Layer 8 of a small transformer language model trained on English Wikipedia (23 layers, counted from 0, width 96). Numbers have three digits each and are written without spaces.
A neuron adds its activation times its output weights to the MLP's output. To switch it off is to set its activation to zero at one token and run the rest of the model.

Output weights of the MLP neurons that the questions are about. A number n stands for (n - 500) times 0.001.
n10: 541695558445646504648634540500485630590363530587460481504507427558687604504473322426725389482323591558706335436517475753572673392511721324418722403207612689607319476425514323662398419667482532454285822656586674575579534481392649479367684431525493382567652697474484514484666461252482698541
n19: 500471312484322660534487477503388676602455484416468446487561282536418599617736626401593449510429608413661500463407666466443687528625654447378599563552573652452697385398462523504497362617556585590396608518573519359447614652651653494378452284245400480557493422530603307110567490477455547586
n56: 617482664507313755578660507537314565423468518635391493555437565521482630587352582486410699451533622835557471563436454352508389392486701543463608664815515507391669183557340549407596550448633577447411543388325423395623291478361369413519298581579591205552541507609317275341631389463601552467
n98: 367514685483583496553318586359579531526595385397317493746422569595700357386295527448500475359489254632579531340572318699523379569466644549455329416383286462531470338456400466571415255546533567536445644519493387766596525629612580667511576539477532569682532641329358407515396744458594380663
n101: 493557546708555568544482581514456525379607464388485397565507356336599496459223280337488422524293606635673581686547666485423627416303439608652580518468360521226419678530476535572551595563368519382395419496374324152371489536374783325544596673660626585656485472675466647676477527489414609532
n102: 631449457297467241767429508648276468534653610388250593448358652458492559572836488598562418496448330512567570581533676391568735626423340321398711540683440599509530500454481488888701574570728568648648453217440323573416528701283377569629280349620603594354553543528360481653634572488420722567
n103: 609504419536313576537460638442626457576305550465380515464563449489372464569576302600561343663507625579511543559705632247477411230594493535663800464528663471428235480275465416400632475559360573647645482281340556531622307425444496553213511571387688672592544621579380390570508386602330582270
n141: 367354308796488601684612402577553616356562532598526434456589556344615284565987559262527318477516745525650801736530392626457575556616613504607585344334536428424409275462519527713533373447523496387268504694552393639602650691529524500475574470374669500508316528296551477256674688742469614476
n151: 392534441113371487491409205509190276395325577762486451348492492458411496385753487662548723545303715568334521412231525439621445432633474366762459621534457582462323663441426688514334159514508413705420606462288255363618465444709487568548442657295517491333570686298311504560358578652769590702
n180: 553505353587377382466600528570556600581435502523451520543500569465352493390585514486500564447435614447455554461518436495490571353488464302469431526462514552192505464545420611574619361518550551527474575495399497424477606526515505500488549433371749439514381385519408443500394445389466509505
n190: 738464564511387467507347468640459821396553518436320526507588589674558725354638635363414553399493656103446543289507359604665543548764625367564341569399409692524437472469287468721541547268325438541429479468467313482396482558583387524526541469417595551655396543438551629504276570467749462616
n214: 384455579607189683471483603599719332629541531603167360320422556578400458590430271483614439631617489518369372425493429479560462562439567508352787486627672416461553564559403439396582524634556615567486576423437414234537553476529220677454486454327647517569414531559496513474374513595160513542
n243: 664396343506503336517386301586427523654591526380359553509365409533503469445575346560519479358445628503475486430324712587660686449511488666558479494545574489344460451485538381451543415519586445439385438447577567453497653489630477482552453444511368571622395542229350609555597568566593592537
n257: 472402514302617472475698493557388387478650437265492681468520480356298384399448452486733730412518658530444622443576388468656702401459692489279523429427479609692408470608514568575310329426487560568379434306443642361425461655387518311500406342755465556480612545584322386568537557436782668504
n291: 687393466521442439381945800156469522655400466420630389700609407651308474364763449607471299802671610450479602540476742439584560536375513537440730496491353651548514477500401496877522526808634840549225347395595471525614400298415591484359295496586461410394689547466616389639789417657380599461
n343: 688531544445454577549465317580638393654446696310333553556540390443452545500402493541333589271535595460507278405481407493385650212383402485742563334558667428550268481642546440585419401606500404461398595454500458500599710503500368270588461606559576610372514690383459427311522248615490543669

Each question names a token from some text and the token that comes next. It shows the activations a of the neurons there, in the order above. A number n stands for (n - 500) times 0.028.

Then comes g, the gradient of the next token's log-probability with respect to the MLP's output, scaled to length 1. A neuron's effect is roughly proportional to its activation times (output weights . g). A number n stands for (n - 500) times 0.00092.

" Is", then "le"
a: 500500500500500500500500500500500638500500500500
g: 441566417444368337642553603489433494567429693561557582612626636274406462291565343400383568447554593739446468516537473428598456664491662571530690306380355476452543387419691538311423432515406346329435345675482494493557537390518648540448479573353466577580444621567445700413407469715781614380
Which neuron, switched off, raises the next token's probability most? n214

"ent", then " club"
a: 500982500500500500500500500500500500570500500500
g: 566700373467536672557525491510605502474789524450444374447579587578501553741569532353479419603433560343543416508552474538657441476698464666536602654526422566625501576486600554628371480316453762376511660349413440429599635668165709555372514463449528345773614506479497443575432515628460377529
Switching off which neuron hurts the next token most? n19

" are", then ":\n\n"
a: 500500848500500500500500500500500500500600500500
g: 471494386659519604502504415478278502593332679448603299642589500646360558499425652573494540563703403666559402376534369342505254533490558468385647546577516426784738405436387573562605409521429473411386592457418407475371547576278609304503258614650365574544452510398499457367440563376490493674
Switching off which neuron hurts the next token most? n56

" it", then " has"
a: 500500500500500500500500500500500629500500500500
g: 680620518534541452517363567604335509644402589513335370430470514481416574384449450335604351604382503707342526271458574461525466617504258481437815524425548456610538548507528706278601363461512462455432668329271535401363432526508546354549560406416533649577594570270563599739396454512422356527
Switching off which neuron hurts the next token most? n214

"u", then "ent"
a: 500500500500500500500500500500557500500500500500
g: 719570574593484499594544539563643514647550663587601440843326529638774491374587612530478607535459502498577577615561420360597446504467537369559529584424469634483733511342428502483434480431474365443216620478519337672586511465421576337442347532598581587713594300527633509570378733364605481429
Switching off which neuron hurts the next token most? n190

"m", then "i"
a: 500500500500500500500500500835500500500500500500
g: 460434445576640710303645486490570606565488339467410536463434508792336668585581406499729557385367787528519565580448523479380540549538702517617661343612511392533680339369451393452541552396328501478588326616471535520503623432535489484554469441428617515672496450481796458471505458265363397315
Switching off which neuron hurts the next token most? n180

" first", then " form"
a: 500500516500500500500627500500500500500500500500
g: 719644460549481628489562447431589373371373444419592529499496479465377494431425568423290623541443590489519544496340387598749628533409603761585404216448530323347487489404358499390365464416513372440489469483482370530489535276648609411653596367456564279165534500398647621598485354647439498482
Switching off which neuron hurts the next token most? n141

"ity", then ".\n\n"
a: 500500500500500500500500500500500592500500500500
g: 560430454579689887392424670501493313428308699348520577547660413650434484278615564609453426625503594392465523530430601590841523495426481427548709451500498339261562385463266454513495429463429542451494369413359409412554493550503503592412504318519482556515539651513488526638603496429305587533
Switching off which neuron hurts the next token most? n214

"ib", then "ility"
a: 500500500500500500578500500500500500500500500658
g: 424595703427476226648415514426485525747551621288214528615345398530596345333476311396537639622579370549363433473308418328427394444504265558336488403354577524452495431463534459530540617402369548554318564470527531454388362511487438605631580544533590587553387662474412649464558362687516427363
Switching off which neuron hurts the next token most? n343

" includ", then "es"
a: 500500500500538500500500500500500500500500692516
g: 666608509294597532341750472620557614619636516402692595419607540434230431434500525341553677473446429423305458572398430401606376390362673499266477480710436593608515397641586304493645437539595497517412669562487468395506355501442601596524471493593462490600562567632469608667380766552477638370
Switching off which neuron hurts the next token most? n291

"h", then "ire"
a: 500500500500500500500560500500500500500500500500
g: 583502672513325379443398702635456634660524445585433612462577601559592498634780502433537526403595493448502436594394650523635625532597559367533555617343392515608529506519673510412215551332643551216465280507560419520486351589517565336203437382646436574389704477480553551549520445565619517347
Switching off which neuron hurts the next token most? n141